Layer 17 of a small transformer language model trained on English Wikipedia (22 layers, counted from 0, width 96).
A neuron's activation on a vector x is GELU(weights . x + bias), where the dot is the dot product.

Input weights of the MLP neurons that the questions are about. A number n stands for (n - 128) times 0.0026.
n45 (bias -0.110): 181, 190, 142, 206, 93, 174, 88, 98, 106, 82, 77, 152, 79, 112, 163, 105, 149, 161, 153, 86, 84, 162, 125, 86, 88, 192, 142, 144, 189, 97, 95, 89, 119, 101, 133, 156, 140, 103, 114, 92, 123, 151, 82, 110, 81, 146, 132, 125, 128, 135, 133, 143, 149, 103, 97, 119, 182, 141, 177, 130, 72, 166, 85, 141, 152, 121, 122, 162, 158, 97, 62, 132, 39, 122, 151, 112, 161, 121, 124, 134, 132, 133, 172, 120, 118, 132, 209, 119, 105, 140, 78, 181, 190, 61, 200, 140
n97 (bias -0.214): 168, 149, 109, 127, 71, 158, 156, 120, 87, 140, 198, 226, 87, 129, 57, 91, 73, 103, 107, 143, 55, 113, 95, 128, 172, 85, 122, 154, 136, 184, 83, 98, 171, 178, 157, 155, 124, 101, 181, 111, 129, 198, 106, 122, 141, 65, 119, 121, 148, 121, 107, 142, 155, 180, 67, 138, 178, 140, 129, 178, 29, 140, 118, 127, 177, 117, 149, 150, 114, 185, 80, 199, 108, 87, 125, 151, 182, 129, 95, 130, 164, 76, 119, 116, 132, 122, 101, 104, 196, 132, 110, 58, 117, 164, 123, 74
n107 (bias -0.048): 197, 168, 124, 147, 86, 153, 132, 157, 45, 75, 113, 155, 72, 126, 174, 127, 126, 183, 111, 91, 121, 68, 140, 113, 143, 161, 145, 72, 122, 135, 169, 96, 174, 100, 201, 124, 127, 107, 101, 44, 143, 87, 150, 129, 134, 126, 155, 152, 153, 153, 153, 165, 122, 159, 99, 129, 75, 190, 86, 140, 145, 151, 99, 145, 100, 103, 174, 109, 166, 100, 152, 147, 108, 97, 98, 167, 148, 115, 90, 136, 158, 133, 73, 108, 86, 137, 174, 211, 105, 178, 88, 184, 148, 127, 103, 124
n152 (bias -0.089): 58, 166, 138, 75, 104, 124, 136, 129, 136, 113, 161, 143, 99, 106, 152, 134, 120, 131, 67, 168, 99, 193, 104, 145, 180, 118, 161, 148, 162, 59, 41, 126, 126, 139, 153, 96, 132, 125, 73, 155, 151, 153, 139, 151, 117, 113, 82, 184, 121, 159, 123, 91, 192, 78, 127, 115, 98, 147, 187, 117, 180, 248, 148, 100, 156, 114, 147, 125, 117, 133, 47, 206, 174, 75, 94, 119, 195, 55, 143, 131, 132, 120, 105, 72, 108, 119, 138, 76, 149, 175, 161, 135, 72, 128, 188, 119
n163 (bias -0.028): 139, 135, 128, 124, 86, 165, 128, 139, 77, 64, 123, 135, 123, 130, 99, 136, 100, 125, 94, 127, 146, 115, 50, 120, 175, 162, 101, 38, 138, 155, 131, 121, 104, 103, 173, 148, 117, 116, 108, 105, 109, 98, 100, 79, 123, 160, 103, 218, 209, 131, 140, 117, 195, 218, 163, 116, 103, 186, 176, 67, 157, 162, 113, 166, 190, 121, 151, 118, 128, 149, 149, 166, 138, 102, 90, 66, 155, 152, 165, 101, 158, 83, 192, 105, 116, 112, 134, 104, 118, 159, 58, 141, 97, 137, 191, 132
n180 (bias -0.020): 105, 106, 80, 70, 124, 109, 121, 136, 143, 109, 151, 177, 112, 128, 150, 82, 155, 121, 88, 113, 166, 211, 149, 94, 151, 188, 140, 116, 130, 141, 123, 178, 149, 183, 193, 90, 108, 169, 95, 55, 99, 131, 34, 170, 116, 147, 129, 161, 194, 133, 144, 106, 176, 161, 116, 154, 119, 93, 184, 134, 136, 110, 131, 79, 161, 124, 69, 142, 98, 165, 106, 141, 118, 137, 94, 103, 221, 58, 115, 138, 115, 83, 60, 109, 81, 174, 156, 109, 153, 69, 136, 174, 164, 145, 138, 82
n198 (bias -0.088): 117, 92, 86, 100, 115, 166, 109, 113, 124, 103, 89, 134, 107, 159, 156, 147, 87, 180, 107, 83, 119, 143, 167, 96, 118, 177, 154, 141, 171, 111, 100, 157, 92, 92, 100, 118, 157, 166, 148, 120, 102, 136, 107, 231, 120, 126, 73, 151, 104, 109, 196, 202, 138, 130, 161, 77, 57, 114, 135, 180, 144, 120, 190, 121, 187, 124, 153, 95, 114, 143, 89, 110, 177, 169, 146, 109, 72, 93, 113, 93, 116, 108, 58, 141, 96, 107, 128, 160, 170, 195, 124, 164, 84, 89, 177, 154
n206 (bias -0.008): 129, 177, 101, 76, 105, 161, 110, 130, 139, 134, 135, 158, 73, 113, 149, 120, 141, 155, 147, 118, 171, 99, 72, 153, 125, 144, 178, 150, 104, 136, 83, 133, 153, 126, 118, 68, 62, 97, 82, 119, 158, 111, 174, 116, 153, 167, 156, 126, 70, 162, 112, 159, 180, 135, 116, 127, 143, 129, 110, 122, 153, 173, 129, 126, 120, 149, 131, 121, 161, 159, 151, 137, 107, 84, 46, 104, 116, 135, 127, 216, 143, 173, 153, 140, 60, 137, 17, 116, 105, 160, 119, 119, 157, 118, 148, 153
n209 (bias -0.025): 86, 183, 116, 131, 111, 127, 136, 127, 173, 94, 173, 180, 149, 167, 152, 118, 175, 128, 161, 116, 142, 141, 85, 140, 116, 176, 160, 87, 188, 113, 107, 138, 112, 140, 138, 121, 70, 145, 158, 103, 203, 125, 139, 155, 148, 110, 186, 100, 184, 101, 175, 88, 101, 143, 127, 92, 155, 120, 130, 119, 118, 155, 100, 136, 147, 180, 82, 140, 158, 128, 126, 54, 134, 165, 119, 89, 95, 133, 92, 128, 128, 81, 47, 74, 96, 68, 125, 124, 160, 158, 193, 39, 154, 114, 145, 154
n274 (bias -0.153): 104, 109, 108, 65, 110, 122, 180, 112, 205, 141, 113, 136, 122, 70, 84, 41, 80, 139, 95, 190, 99, 181, 142, 61, 103, 71, 195, 110, 148, 159, 156, 137, 177, 60, 152, 116, 112, 146, 109, 72, 125, 158, 120, 146, 143, 128, 168, 108, 132, 152, 134, 148, 155, 157, 134, 151, 119, 153, 159, 145, 142, 140, 151, 161, 137, 214, 97, 144, 147, 161, 135, 109, 132, 83, 87, 143, 140, 147, 94, 164, 124, 128, 31, 151, 126, 124, 116, 134, 121, 85, 105, 123, 177, 133, 124, 122
n279 (bias 0.021): 109, 100, 118, 109, 126, 206, 159, 124, 58, 169, 139, 132, 108, 103, 147, 94, 103, 99, 131, 132, 133, 93, 157, 98, 182, 95, 231, 146, 144, 165, 114, 119, 174, 208, 107, 118, 87, 168, 129, 113, 176, 109, 143, 146, 74, 90, 157, 196, 195, 125, 137, 145, 142, 129, 58, 93, 79, 151, 81, 96, 120, 111, 129, 91, 111, 160, 134, 165, 107, 141, 145, 158, 125, 148, 100, 227, 103, 160, 76, 94, 96, 143, 44, 140, 112, 157, 136, 87, 147, 155, 147, 93, 145, 156, 141, 117
n287 (bias 0.029): 107, 177, 40, 154, 115, 169, 140, 132, 67, 104, 155, 164, 127, 139, 87, 167, 113, 104, 143, 208, 138, 119, 125, 146, 159, 158, 161, 143, 218, 106, 132, 69, 28, 108, 128, 93, 126, 168, 163, 104, 121, 144, 114, 135, 112, 162, 80, 126, 169, 135, 142, 126, 180, 105, 65, 92, 127, 94, 154, 198, 113, 122, 205, 126, 111, 154, 133, 115, 120, 137, 148, 156, 131, 182, 107, 127, 150, 73, 132, 150, 123, 102, 44, 104, 111, 115, 156, 80, 176, 96, 154, 83, 121, 101, 155, 92
n289 (bias -0.143): 166, 138, 77, 167, 107, 206, 241, 121, 61, 84, 110, 153, 85, 125, 125, 146, 188, 125, 124, 141, 131, 151, 113, 151, 93, 71, 146, 159, 73, 96, 125, 172, 112, 99, 164, 84, 97, 132, 89, 89, 122, 118, 119, 139, 164, 76, 159, 163, 173, 84, 118, 62, 134, 199, 131, 96, 158, 85, 154, 119, 70, 182, 127, 77, 114, 148, 116, 73, 155, 136, 80, 215, 40, 122, 49, 100, 115, 131, 88, 116, 172, 139, 124, 119, 118, 128, 25, 165, 239, 234, 136, 93, 195, 183, 141, 123
n296 (bias -0.120): 193, 121, 85, 113, 109, 115, 142, 57, 60, 41, 101, 229, 98, 53, 152, 72, 76, 99, 119, 106, 46, 155, 176, 156, 119, 101, 138, 161, 164, 71, 152, 128, 109, 128, 110, 162, 160, 122, 82, 124, 128, 123, 132, 192, 55, 89, 132, 210, 148, 190, 210, 133, 105, 129, 157, 128, 128, 133, 185, 98, 129, 118, 176, 107, 135, 161, 88, 88, 160, 150, 110, 160, 93, 89, 157, 150, 127, 94, 122, 204, 178, 121, 88, 93, 113, 81, 114, 161, 157, 155, 46, 60, 181, 132, 191, 115
n312 (bias -0.107): 49, 202, 87, 151, 96, 187, 176, 124, 174, 58, 70, 169, 134, 68, 148, 182, 143, 126, 119, 153, 175, 112, 163, 122, 74, 126, 112, 112, 143, 122, 100, 111, 133, 161, 202, 67, 122, 91, 108, 162, 204, 150, 18, 145, 98, 148, 114, 87, 148, 176, 98, 138, 141, 132, 119, 93, 122, 66, 142, 138, 158, 146, 150, 122, 156, 178, 111, 121, 126, 154, 114, 121, 82, 138, 121, 210, 183, 108, 151, 102, 103, 146, 149, 148, 118, 128, 125, 61, 99, 108, 53, 93, 160, 111, 202, 82
n349 (bias -0.082): 123, 163, 86, 73, 106, 128, 140, 183, 168, 164, 122, 149, 156, 91, 183, 135, 128, 146, 134, 71, 161, 112, 94, 85, 135, 118, 119, 155, 164, 133, 88, 157, 132, 94, 130, 67, 156, 169, 69, 100, 166, 167, 149, 136, 133, 117, 80, 108, 141, 163, 132, 156, 156, 90, 150, 107, 81, 109, 69, 131, 67, 159, 142, 140, 141, 130, 155, 158, 133, 103, 166, 141, 111, 161, 139, 141, 118, 117, 165, 118, 131, 75, 88, 72, 91, 141, 173, 132, 164, 131, 155, 137, 111, 154, 130, 92
n377 (bias -0.154): 180, 176, 110, 176, 100, 244, 161, 76, 138, 58, 125, 83, 55, 98, 141, 113, 131, 104, 120, 143, 94, 90, 182, 94, 127, 129, 79, 149, 137, 115, 123, 114, 173, 93, 194, 114, 103, 81, 126, 178, 147, 113, 107, 141, 93, 133, 104, 76, 188, 166, 147, 173, 108, 110, 89, 99, 174, 140, 152, 188, 159, 124, 112, 92, 156, 116, 142, 164, 206, 126, 117, 131, 105, 112, 111, 75, 136, 114, 115, 174, 133, 141, 103, 92, 98, 166, 138, 140, 119, 141, 97, 77, 198, 82, 180, 98

Each question shows a token from some text and the vector x that enters the MLP there. A number n stands for (n - 128) times 0.086.

",": 130, 116, 128, 140, 155, 110, 137, 118, 135, 162, 124, 170, 119, 168, 118, 133, 102, 102, 129, 108, 141, 123, 125, 145, 139, 127, 112, 130, 106, 126, 118, 157, 158, 96, 76, 180, 157, 151, 141, 133, 85, 163, 160, 121, 162, 98, 122, 136, 124, 136, 50, 168, 106, 134, 110, 158, 135, 121, 125, 125, 132, 117, 122, 137, 107, 117, 140, 165, 84, 114, 123, 122, 108, 126, 125, 96, 142, 143, 122, 102, 123, 174, 116, 134, 148, 113, 119, 91, 131, 135, 148, 144, 130, 118, 125, 97
Which of these neurons fires most? n97

")": 134, 135, 150, 133, 150, 147, 141, 123, 123, 97, 157, 150, 164, 178, 123, 133, 135, 108, 102, 144, 131, 114, 159, 129, 114, 99, 142, 135, 134, 117, 92, 126, 100, 124, 67, 135, 156, 128, 127, 158, 128, 110, 139, 123, 176, 150, 112, 128, 135, 129, 86, 81, 108, 109, 132, 134, 137, 130, 89, 140, 135, 102, 133, 134, 82, 148, 103, 119, 123, 97, 138, 160, 112, 117, 118, 82, 104, 120, 163, 118, 110, 176, 167, 116, 153, 145, 100, 107, 119, 138, 157, 146, 132, 112, 127, 131
Which of these neurons fires most? n289

" Mar": 132, 98, 159, 135, 169, 108, 109, 104, 150, 137, 162, 141, 134, 139, 155, 160, 126, 102, 132, 96, 154, 136, 116, 111, 145, 126, 139, 113, 122, 129, 139, 151, 141, 133, 135, 149, 124, 135, 121, 142, 117, 130, 119, 149, 112, 146, 126, 109, 143, 76, 130, 119, 125, 128, 102, 124, 130, 116, 55, 120, 127, 90, 102, 155, 120, 133, 116, 134, 109, 95, 126, 117, 145, 149, 110, 134, 87, 177, 154, 118, 116, 126, 117, 147, 121, 123, 141, 142, 136, 150, 139, 129, 102, 141, 121, 111
The two highest activations, in order: n279, n209

" So": 121, 129, 174, 153, 166, 119, 113, 94, 142, 144, 167, 107, 105, 153, 118, 151, 129, 133, 60, 110, 126, 123, 116, 123, 129, 138, 129, 134, 120, 120, 115, 145, 139, 128, 142, 107, 137, 127, 169, 119, 120, 104, 110, 157, 113, 105, 108, 134, 136, 106, 136, 134, 128, 113, 136, 115, 94, 127, 131, 147, 152, 92, 144, 149, 125, 125, 118, 123, 89, 118, 128, 113, 123, 158, 115, 97, 115, 133, 136, 117, 111, 129, 123, 157, 154, 119, 168, 137, 125, 151, 166, 136, 85, 144, 137, 133
Which of these neurons fires most? n198

" The": 136, 127, 184, 155, 171, 110, 137, 89, 147, 156, 161, 153, 113, 130, 123, 146, 119, 131, 123, 137, 118, 152, 123, 135, 110, 132, 128, 106, 89, 134, 131, 125, 119, 130, 103, 124, 143, 116, 160, 126, 134, 96, 143, 167, 99, 94, 133, 126, 134, 130, 90, 148, 129, 105, 141, 111, 96, 144, 93, 103, 126, 111, 118, 110, 105, 125, 115, 128, 103, 144, 140, 130, 145, 150, 111, 119, 90, 121, 124, 116, 85, 126, 116, 140, 143, 118, 162, 152, 112, 147, 143, 133, 138, 157, 119, 128
Which neuron fires most, and how strongly? n279, at about 2

"ation": 129, 104, 132, 136, 155, 156, 129, 101, 188, 138, 153, 112, 136, 137, 105, 187, 117, 87, 119, 148, 135, 101, 110, 167, 108, 97, 126, 125, 132, 109, 119, 112, 122, 154, 78, 116, 134, 110, 126, 166, 111, 116, 170, 75, 137, 146, 154, 129, 95, 170, 77, 153, 119, 127, 136, 155, 105, 112, 149, 95, 136, 94, 155, 135, 124, 155, 108, 134, 113, 133, 128, 112, 117, 119, 127, 151, 129, 145, 149, 130, 125, 139, 132, 145, 154, 122, 124, 115, 123, 112, 159, 132, 71, 134, 123, 115
Which of these neurons fires most? n206

" On": 124, 132, 138, 167, 164, 94, 123, 125, 184, 158, 112, 82, 128, 132, 138, 167, 132, 99, 117, 99, 129, 110, 133, 99, 121, 103, 126, 135, 137, 140, 151, 141, 109, 132, 137, 123, 123, 155, 164, 117, 98, 141, 179, 136, 132, 98, 134, 144, 110, 117, 99, 150, 112, 122, 139, 115, 106, 120, 127, 111, 144, 121, 159, 122, 107, 119, 118, 125, 80, 126, 133, 108, 170, 129, 118, 119, 115, 160, 200, 129, 85, 106, 117, 144, 106, 105, 118, 149, 121, 92, 137, 123, 162, 146, 162, 127
The two highest activations, in order: n198, n349

"able": 143, 122, 140, 132, 150, 108, 127, 63, 119, 169, 155, 101, 151, 129, 130, 141, 106, 103, 129, 130, 116, 95, 107, 130, 96, 133, 130, 122, 65, 141, 158, 124, 93, 147, 124, 133, 148, 139, 131, 164, 140, 140, 140, 82, 139, 122, 147, 117, 125, 156, 78, 137, 123, 114, 103, 118, 144, 127, 118, 136, 178, 108, 173, 143, 138, 123, 106, 169, 144, 67, 157, 122, 150, 101, 113, 116, 99, 141, 106, 119, 110, 135, 164, 137, 140, 151, 122, 130, 111, 100, 173, 110, 135, 131, 175, 140
Which of these neurons fires most? n206

" of": 97, 150, 141, 141, 168, 91, 132, 126, 151, 146, 139, 118, 160, 118, 104, 156, 90, 122, 136, 92, 148, 133, 112, 148, 152, 126, 115, 171, 149, 145, 125, 135, 131, 116, 108, 138, 136, 127, 150, 119, 118, 149, 141, 122, 136, 127, 124, 135, 118, 144, 71, 128, 124, 117, 109, 130, 109, 125, 120, 101, 181, 145, 125, 117, 121, 138, 119, 159, 128, 71, 110, 84, 116, 123, 125, 130, 158, 118, 169, 115, 135, 127, 107, 144, 133, 119, 145, 113, 123, 111, 132, 130, 133, 131, 118, 127
The two highest activations, in order: n349, n152

"cle": 107, 135, 166, 138, 154, 133, 108, 118, 101, 129, 139, 96, 120, 167, 98, 148, 130, 112, 130, 125, 108, 106, 134, 97, 122, 124, 90, 117, 115, 119, 128, 117, 110, 123, 121, 162, 127, 139, 110, 135, 138, 103, 193, 113, 143, 139, 146, 171, 138, 149, 133, 131, 78, 114, 155, 127, 165, 135, 159, 139, 132, 118, 112, 128, 125, 67, 158, 124, 123, 91, 162, 108, 111, 145, 123, 120, 87, 131, 154, 136, 114, 125, 139, 169, 127, 136, 139, 121, 109, 117, 159, 113, 76, 166, 125, 131
Which neuron fires most, and how strongly? n163, at about 0.35

"k": 142, 135, 170, 142, 167, 125, 111, 112, 150, 121, 129, 108, 147, 141, 115, 101, 149, 134, 131, 115, 126, 126, 129, 175, 118, 107, 87, 115, 109, 133, 158, 118, 125, 123, 122, 165, 139, 112, 139, 118, 140, 121, 138, 112, 130, 103, 151, 127, 134, 105, 127, 108, 115, 113, 149, 156, 130, 163, 139, 109, 121, 159, 105, 106, 117, 117, 147, 107, 90, 94, 162, 131, 159, 118, 124, 57, 154, 167, 135, 118, 110, 143, 157, 127, 145, 107, 119, 104, 112, 122, 123, 138, 82, 137, 141, 128
Which of these neurons fires most? n163

"en": 152, 146, 116, 179, 139, 97, 115, 114, 135, 104, 108, 115, 143, 175, 150, 99, 110, 142, 126, 129, 129, 151, 125, 130, 66, 131, 133, 147, 83, 151, 155, 148, 121, 115, 107, 152, 132, 154, 117, 103, 80, 112, 122, 111, 172, 146, 148, 120, 143, 130, 128, 126, 111, 133, 62, 191, 134, 133, 52, 149, 139, 135, 110, 162, 126, 112, 119, 126, 122, 74, 121, 103, 140, 147, 132, 92, 95, 122, 182, 107, 129, 126, 160, 138, 170, 139, 136, 130, 145, 89, 116, 153, 131, 118, 123, 135
The two highest activations, in order: n45, n107

" B": 120, 128, 149, 128, 165, 108, 129, 146, 102, 112, 131, 102, 146, 130, 92, 116, 116, 106, 131, 118, 141, 117, 130, 168, 107, 138, 101, 127, 148, 91, 137, 133, 122, 141, 132, 135, 148, 138, 145, 130, 115, 111, 141, 156, 134, 86, 156, 148, 122, 100, 131, 95, 128, 118, 157, 71, 129, 144, 97, 101, 152, 77, 116, 114, 161, 105, 119, 127, 126, 106, 140, 128, 155, 151, 121, 100, 136, 172, 133, 118, 92, 129, 112, 149, 175, 115, 153, 134, 104, 148, 142, 150, 94, 156, 131, 143
The two highest activations, in order: n198, n163

" 10": 131, 172, 91, 132, 144, 93, 137, 105, 142, 129, 115, 146, 121, 145, 95, 126, 117, 115, 129, 124, 138, 109, 133, 159, 137, 122, 89, 160, 166, 117, 183, 152, 171, 123, 61, 149, 151, 124, 161, 112, 76, 150, 170, 134, 192, 117, 129, 109, 141, 120, 96, 149, 124, 138, 149, 152, 125, 111, 59, 131, 154, 148, 121, 129, 128, 131, 120, 163, 115, 82, 129, 109, 161, 109, 115, 114, 117, 126, 124, 110, 74, 93, 106, 149, 180, 111, 121, 140, 144, 106, 138, 133, 122, 133, 133, 130
Which three neurons fire most, strongest first? n274, n349, n209

"ch": 126, 113, 165, 117, 157, 159, 118, 166, 159, 171, 123, 92, 142, 122, 154, 160, 134, 133, 130, 143, 146, 90, 121, 144, 109, 106, 127, 148, 140, 94, 92, 119, 145, 124, 113, 145, 154, 123, 111, 133, 154, 116, 189, 116, 139, 115, 138, 138, 118, 122, 141, 105, 103, 98, 139, 139, 133, 138, 113, 158, 152, 114, 126, 107, 68, 135, 157, 142, 91, 144, 157, 118, 145, 121, 126, 98, 92, 122, 143, 114, 135, 166, 157, 92, 108, 114, 131, 102, 140, 109, 130, 116, 76, 119, 114, 108
Which neuron fires most, and how strongly? n349, at about 1.6

"a": 126, 103, 149, 151, 150, 116, 119, 122, 142, 123, 116, 159, 95, 144, 113, 117, 186, 97, 107, 105, 130, 99, 129, 191, 177, 105, 120, 185, 153, 70, 156, 178, 124, 134, 124, 123, 136, 127, 114, 163, 155, 127, 125, 106, 126, 151, 138, 133, 88, 139, 111, 115, 145, 109, 108, 143, 109, 97, 110, 79, 155, 131, 119, 144, 128, 161, 122, 115, 142, 112, 143, 128, 140, 110, 116, 128, 126, 105, 185, 131, 119, 119, 126, 145, 109, 135, 140, 90, 108, 111, 143, 150, 105, 135, 112, 123
Which neuron fires most, and how strongly? n152, at about 2.5

"10": 141, 143, 91, 133, 142, 121, 145, 69, 118, 147, 147, 181, 117, 138, 81, 132, 153, 127, 158, 100, 127, 94, 137, 198, 123, 122, 89, 143, 147, 108, 147, 146, 153, 118, 125, 217, 183, 113, 155, 91, 133, 123, 109, 135, 160, 97, 114, 134, 122, 129, 88, 129, 106, 119, 110, 128, 179, 138, 80, 100, 99, 135, 106, 129, 120, 117, 110, 171, 109, 131, 147, 120, 98, 124, 111, 131, 117, 148, 168, 120, 112, 117, 99, 143, 168, 141, 131, 173, 113, 111, 137, 127, 117, 139, 117, 123
Which neuron fires most, and how strongly? n97, at about 3.8

"/": 140, 101, 155, 164, 147, 108, 147, 139, 144, 150, 94, 141, 140, 141, 96, 127, 123, 130, 147, 109, 128, 127, 151, 145, 168, 125, 68, 120, 127, 117, 140, 172, 129, 86, 108, 174, 156, 144, 118, 133, 108, 141, 147, 68, 132, 138, 117, 128, 131, 106, 95, 121, 130, 115, 132, 106, 150, 142, 170, 67, 97, 127, 150, 125, 110, 114, 125, 163, 116, 34, 123, 131, 125, 152, 120, 133, 134, 144, 118, 125, 97, 157, 114, 142, 174, 132, 128, 148, 134, 99, 173, 149, 90, 96, 134, 91
Which of these neurons fires most? n45

"9": 162, 91, 93, 109, 157, 125, 127, 98, 96, 163, 155, 131, 112, 112, 126, 134, 156, 143, 131, 117, 146, 125, 142, 148, 113, 129, 103, 136, 107, 121, 150, 129, 119, 140, 76, 129, 191, 130, 126, 116, 117, 100, 127, 128, 191, 127, 141, 126, 137, 127, 84, 75, 127, 100, 145, 81, 139, 147, 100, 137, 139, 113, 172, 118, 97, 126, 122, 152, 139, 95, 140, 147, 130, 135, 129, 131, 76, 126, 143, 113, 103, 136, 136, 135, 147, 164, 124, 127, 124, 124, 140, 121, 130, 135, 142, 115
Which neuron fires most, and how strongly? n289, at about 1.1

"d": 122, 116, 149, 136, 144, 123, 105, 119, 166, 97, 136, 96, 112, 187, 133, 126, 145, 108, 154, 129, 168, 103, 135, 185, 133, 114, 121, 157, 123, 152, 138, 148, 116, 121, 148, 141, 126, 133, 142, 135, 130, 136, 149, 93, 125, 109, 139, 91, 132, 133, 133, 75, 149, 179, 177, 124, 119, 123, 122, 137, 176, 123, 100, 134, 112, 153, 125, 131, 105, 96, 157, 132, 131, 128, 130, 118, 122, 101, 70, 116, 96, 165, 140, 124, 134, 122, 130, 69, 90, 95, 128, 128, 95, 142, 102, 141
Which of these neurons fires most? n209

"32": 153, 111, 89, 92, 149, 118, 145, 113, 87, 152, 133, 133, 137, 112, 134, 159, 136, 126, 126, 123, 124, 119, 144, 157, 119, 140, 104, 148, 88, 133, 157, 157, 107, 106, 90, 165, 190, 120, 118, 133, 116, 77, 155, 138, 203, 125, 120, 144, 132, 114, 79, 79, 113, 117, 143, 138, 123, 147, 96, 150, 124, 148, 148, 142, 160, 118, 115, 148, 120, 96, 139, 147, 125, 138, 134, 107, 98, 123, 170, 105, 118, 138, 127, 119, 157, 154, 103, 120, 127, 105, 138, 119, 117, 121, 119, 133
Which of these neurons fires most? n289

"ell": 131, 153, 109, 132, 149, 148, 112, 107, 110, 130, 149, 83, 122, 129, 112, 132, 156, 118, 121, 135, 149, 94, 130, 150, 140, 155, 114, 144, 101, 109, 90, 121, 110, 133, 114, 121, 155, 105, 106, 174, 141, 91, 155, 89, 125, 114, 154, 139, 129, 128, 121, 138, 78, 122, 118, 132, 147, 133, 95, 129, 141, 98, 137, 167, 156, 107, 135, 143, 103, 137, 155, 103, 119, 130, 135, 133, 40, 140, 201, 114, 120, 166, 150, 130, 142, 108, 152, 129, 140, 137, 97, 127, 102, 168, 148, 102
Which of these neurons fires most? n377

" ": 116, 147, 146, 122, 157, 92, 133, 112, 91, 143, 140, 143, 126, 155, 122, 144, 110, 146, 117, 136, 140, 135, 201, 158, 108, 137, 125, 142, 144, 112, 180, 139, 141, 141, 83, 180, 157, 91, 138, 138, 121, 103, 130, 137, 125, 113, 127, 133, 137, 155, 138, 116, 130, 117, 134, 101, 130, 158, 79, 128, 129, 70, 137, 134, 113, 110, 110, 127, 142, 113, 110, 106, 142, 118, 116, 109, 127, 140, 120, 138, 129, 166, 91, 113, 152, 96, 143, 130, 129, 118, 121, 103, 105, 117, 127, 112
Which of these neurons fires most? n296

" Si": 145, 157, 213, 112, 159, 97, 110, 130, 143, 101, 170, 118, 117, 156, 135, 125, 130, 117, 91, 87, 126, 127, 151, 153, 95, 115, 119, 134, 159, 110, 104, 177, 140, 121, 130, 122, 144, 123, 131, 116, 131, 98, 117, 133, 154, 136, 126, 144, 136, 95, 141, 131, 118, 105, 124, 147, 105, 135, 120, 145, 160, 89, 123, 126, 118, 144, 140, 133, 79, 130, 137, 112, 136, 118, 121, 158, 134, 138, 152, 128, 105, 119, 111, 113, 140, 115, 163, 117, 120, 153, 148, 142, 71, 153, 127, 68
Which of these neurons fires most? n152

" pro": 125, 125, 146, 103, 155, 129, 108, 113, 117, 159, 125, 110, 104, 125, 106, 167, 108, 135, 94, 145, 131, 126, 146, 99, 129, 138, 135, 154, 147, 174, 137, 154, 135, 105, 128, 139, 139, 144, 132, 120, 134, 105, 122, 131, 117, 104, 114, 124, 102, 114, 130, 141, 120, 103, 147, 140, 119, 142, 103, 178, 162, 77, 144, 136, 113, 157, 131, 125, 128, 71, 127, 112, 154, 136, 113, 135, 121, 121, 117, 113, 45, 171, 84, 134, 165, 149, 189, 151, 128, 130, 175, 128, 111, 113, 124, 127
Which three neurons fire most, strongest first? n198, n279, n274

";": 133, 138, 122, 154, 172, 129, 141, 131, 142, 112, 117, 132, 141, 115, 130, 142, 111, 102, 97, 98, 129, 126, 136, 121, 161, 90, 133, 128, 146, 124, 134, 162, 136, 108, 100, 155, 142, 127, 122, 116, 138, 143, 125, 144, 130, 121, 104, 104, 118, 115, 68, 111, 116, 102, 120, 149, 117, 127, 83, 132, 158, 116, 161, 137, 126, 123, 109, 153, 134, 109, 141, 146, 134, 133, 134, 122, 88, 129, 140, 112, 82, 177, 121, 130, 134, 114, 118, 133, 137, 165, 140, 135, 120, 138, 136, 131
Which three neurons fire most, strongest first? n349, n198, n279

" in": 117, 135, 147, 111, 159, 124, 145, 122, 157, 176, 118, 157, 123, 138, 112, 127, 138, 84, 133, 122, 115, 103, 145, 122, 113, 151, 133, 156, 124, 161, 175, 134, 124, 90, 143, 143, 123, 180, 127, 161, 158, 138, 109, 105, 82, 113, 121, 144, 144, 110, 89, 128, 109, 113, 93, 130, 131, 148, 154, 140, 159, 110, 120, 96, 95, 137, 119, 125, 129, 81, 135, 101, 132, 130, 134, 108, 126, 133, 170, 112, 82, 156, 108, 138, 144, 99, 143, 116, 118, 93, 161, 136, 120, 135, 128, 132
Which of these neurons fires most? n279

"s": 113, 129, 125, 169, 142, 63, 117, 106, 134, 160, 138, 134, 119, 119, 128, 163, 135, 99, 121, 140, 140, 111, 127, 179, 161, 126, 109, 118, 145, 124, 110, 102, 141, 131, 116, 149, 124, 144, 136, 153, 89, 110, 107, 125, 127, 131, 118, 121, 133, 169, 99, 103, 117, 147, 150, 146, 154, 157, 137, 160, 123, 82, 140, 109, 115, 149, 82, 161, 143, 151, 139, 96, 166, 120, 130, 114, 167, 135, 167, 108, 80, 110, 149, 128, 154, 150, 152, 101, 136, 104, 97, 126, 132, 144, 109, 82
Which three neurons fire most, strongest first? n180, n287, n312

"---|---|---|---|": 144, 139, 129, 129, 145, 131, 159, 162, 146, 98, 165, 153, 149, 161, 117, 138, 138, 112, 112, 117, 135, 112, 156, 130, 147, 122, 94, 152, 105, 144, 189, 161, 132, 114, 183, 150, 141, 90, 158, 133, 144, 111, 109, 130, 156, 119, 107, 93, 101, 132, 108, 141, 105, 101, 113, 162, 122, 128, 128, 150, 129, 63, 103, 108, 132, 140, 132, 100, 70, 116, 148, 117, 105, 115, 111, 164, 118, 145, 105, 126, 68, 99, 131, 133, 132, 153, 121, 110, 136, 130, 138, 158, 50, 140, 111, 125
The two highest activations, in order: n97, n312

" Lo": 125, 134, 127, 147, 157, 93, 113, 126, 132, 143, 116, 141, 117, 161, 128, 118, 119, 108, 158, 128, 119, 139, 151, 137, 165, 131, 106, 128, 112, 157, 148, 193, 126, 115, 137, 132, 121, 141, 122, 138, 134, 109, 173, 147, 125, 132, 137, 139, 116, 95, 129, 131, 106, 123, 122, 82, 121, 139, 123, 110, 115, 130, 148, 124, 131, 132, 112, 166, 123, 75, 134, 123, 151, 152, 110, 104, 108, 156, 153, 116, 73, 95, 102, 118, 141, 137, 124, 105, 113, 126, 200, 133, 96, 140, 137, 72
Which of these neurons fires most? n209

"lan": 155, 135, 141, 139, 143, 114, 110, 121, 133, 93, 159, 117, 69, 162, 125, 136, 151, 138, 127, 124, 117, 98, 147, 158, 109, 151, 147, 139, 130, 149, 118, 166, 180, 85, 134, 153, 91, 104, 119, 118, 112, 70, 124, 105, 137, 156, 133, 120, 141, 109, 102, 128, 116, 108, 160, 159, 123, 125, 58, 138, 179, 149, 81, 142, 105, 142, 106, 105, 132, 125, 136, 125, 124, 129, 124, 131, 115, 148, 132, 110, 142, 151, 153, 141, 142, 165, 144, 144, 101, 139, 125, 146, 121, 109, 87, 153
Which three neurons fire most, strongest first? n107, n206, n377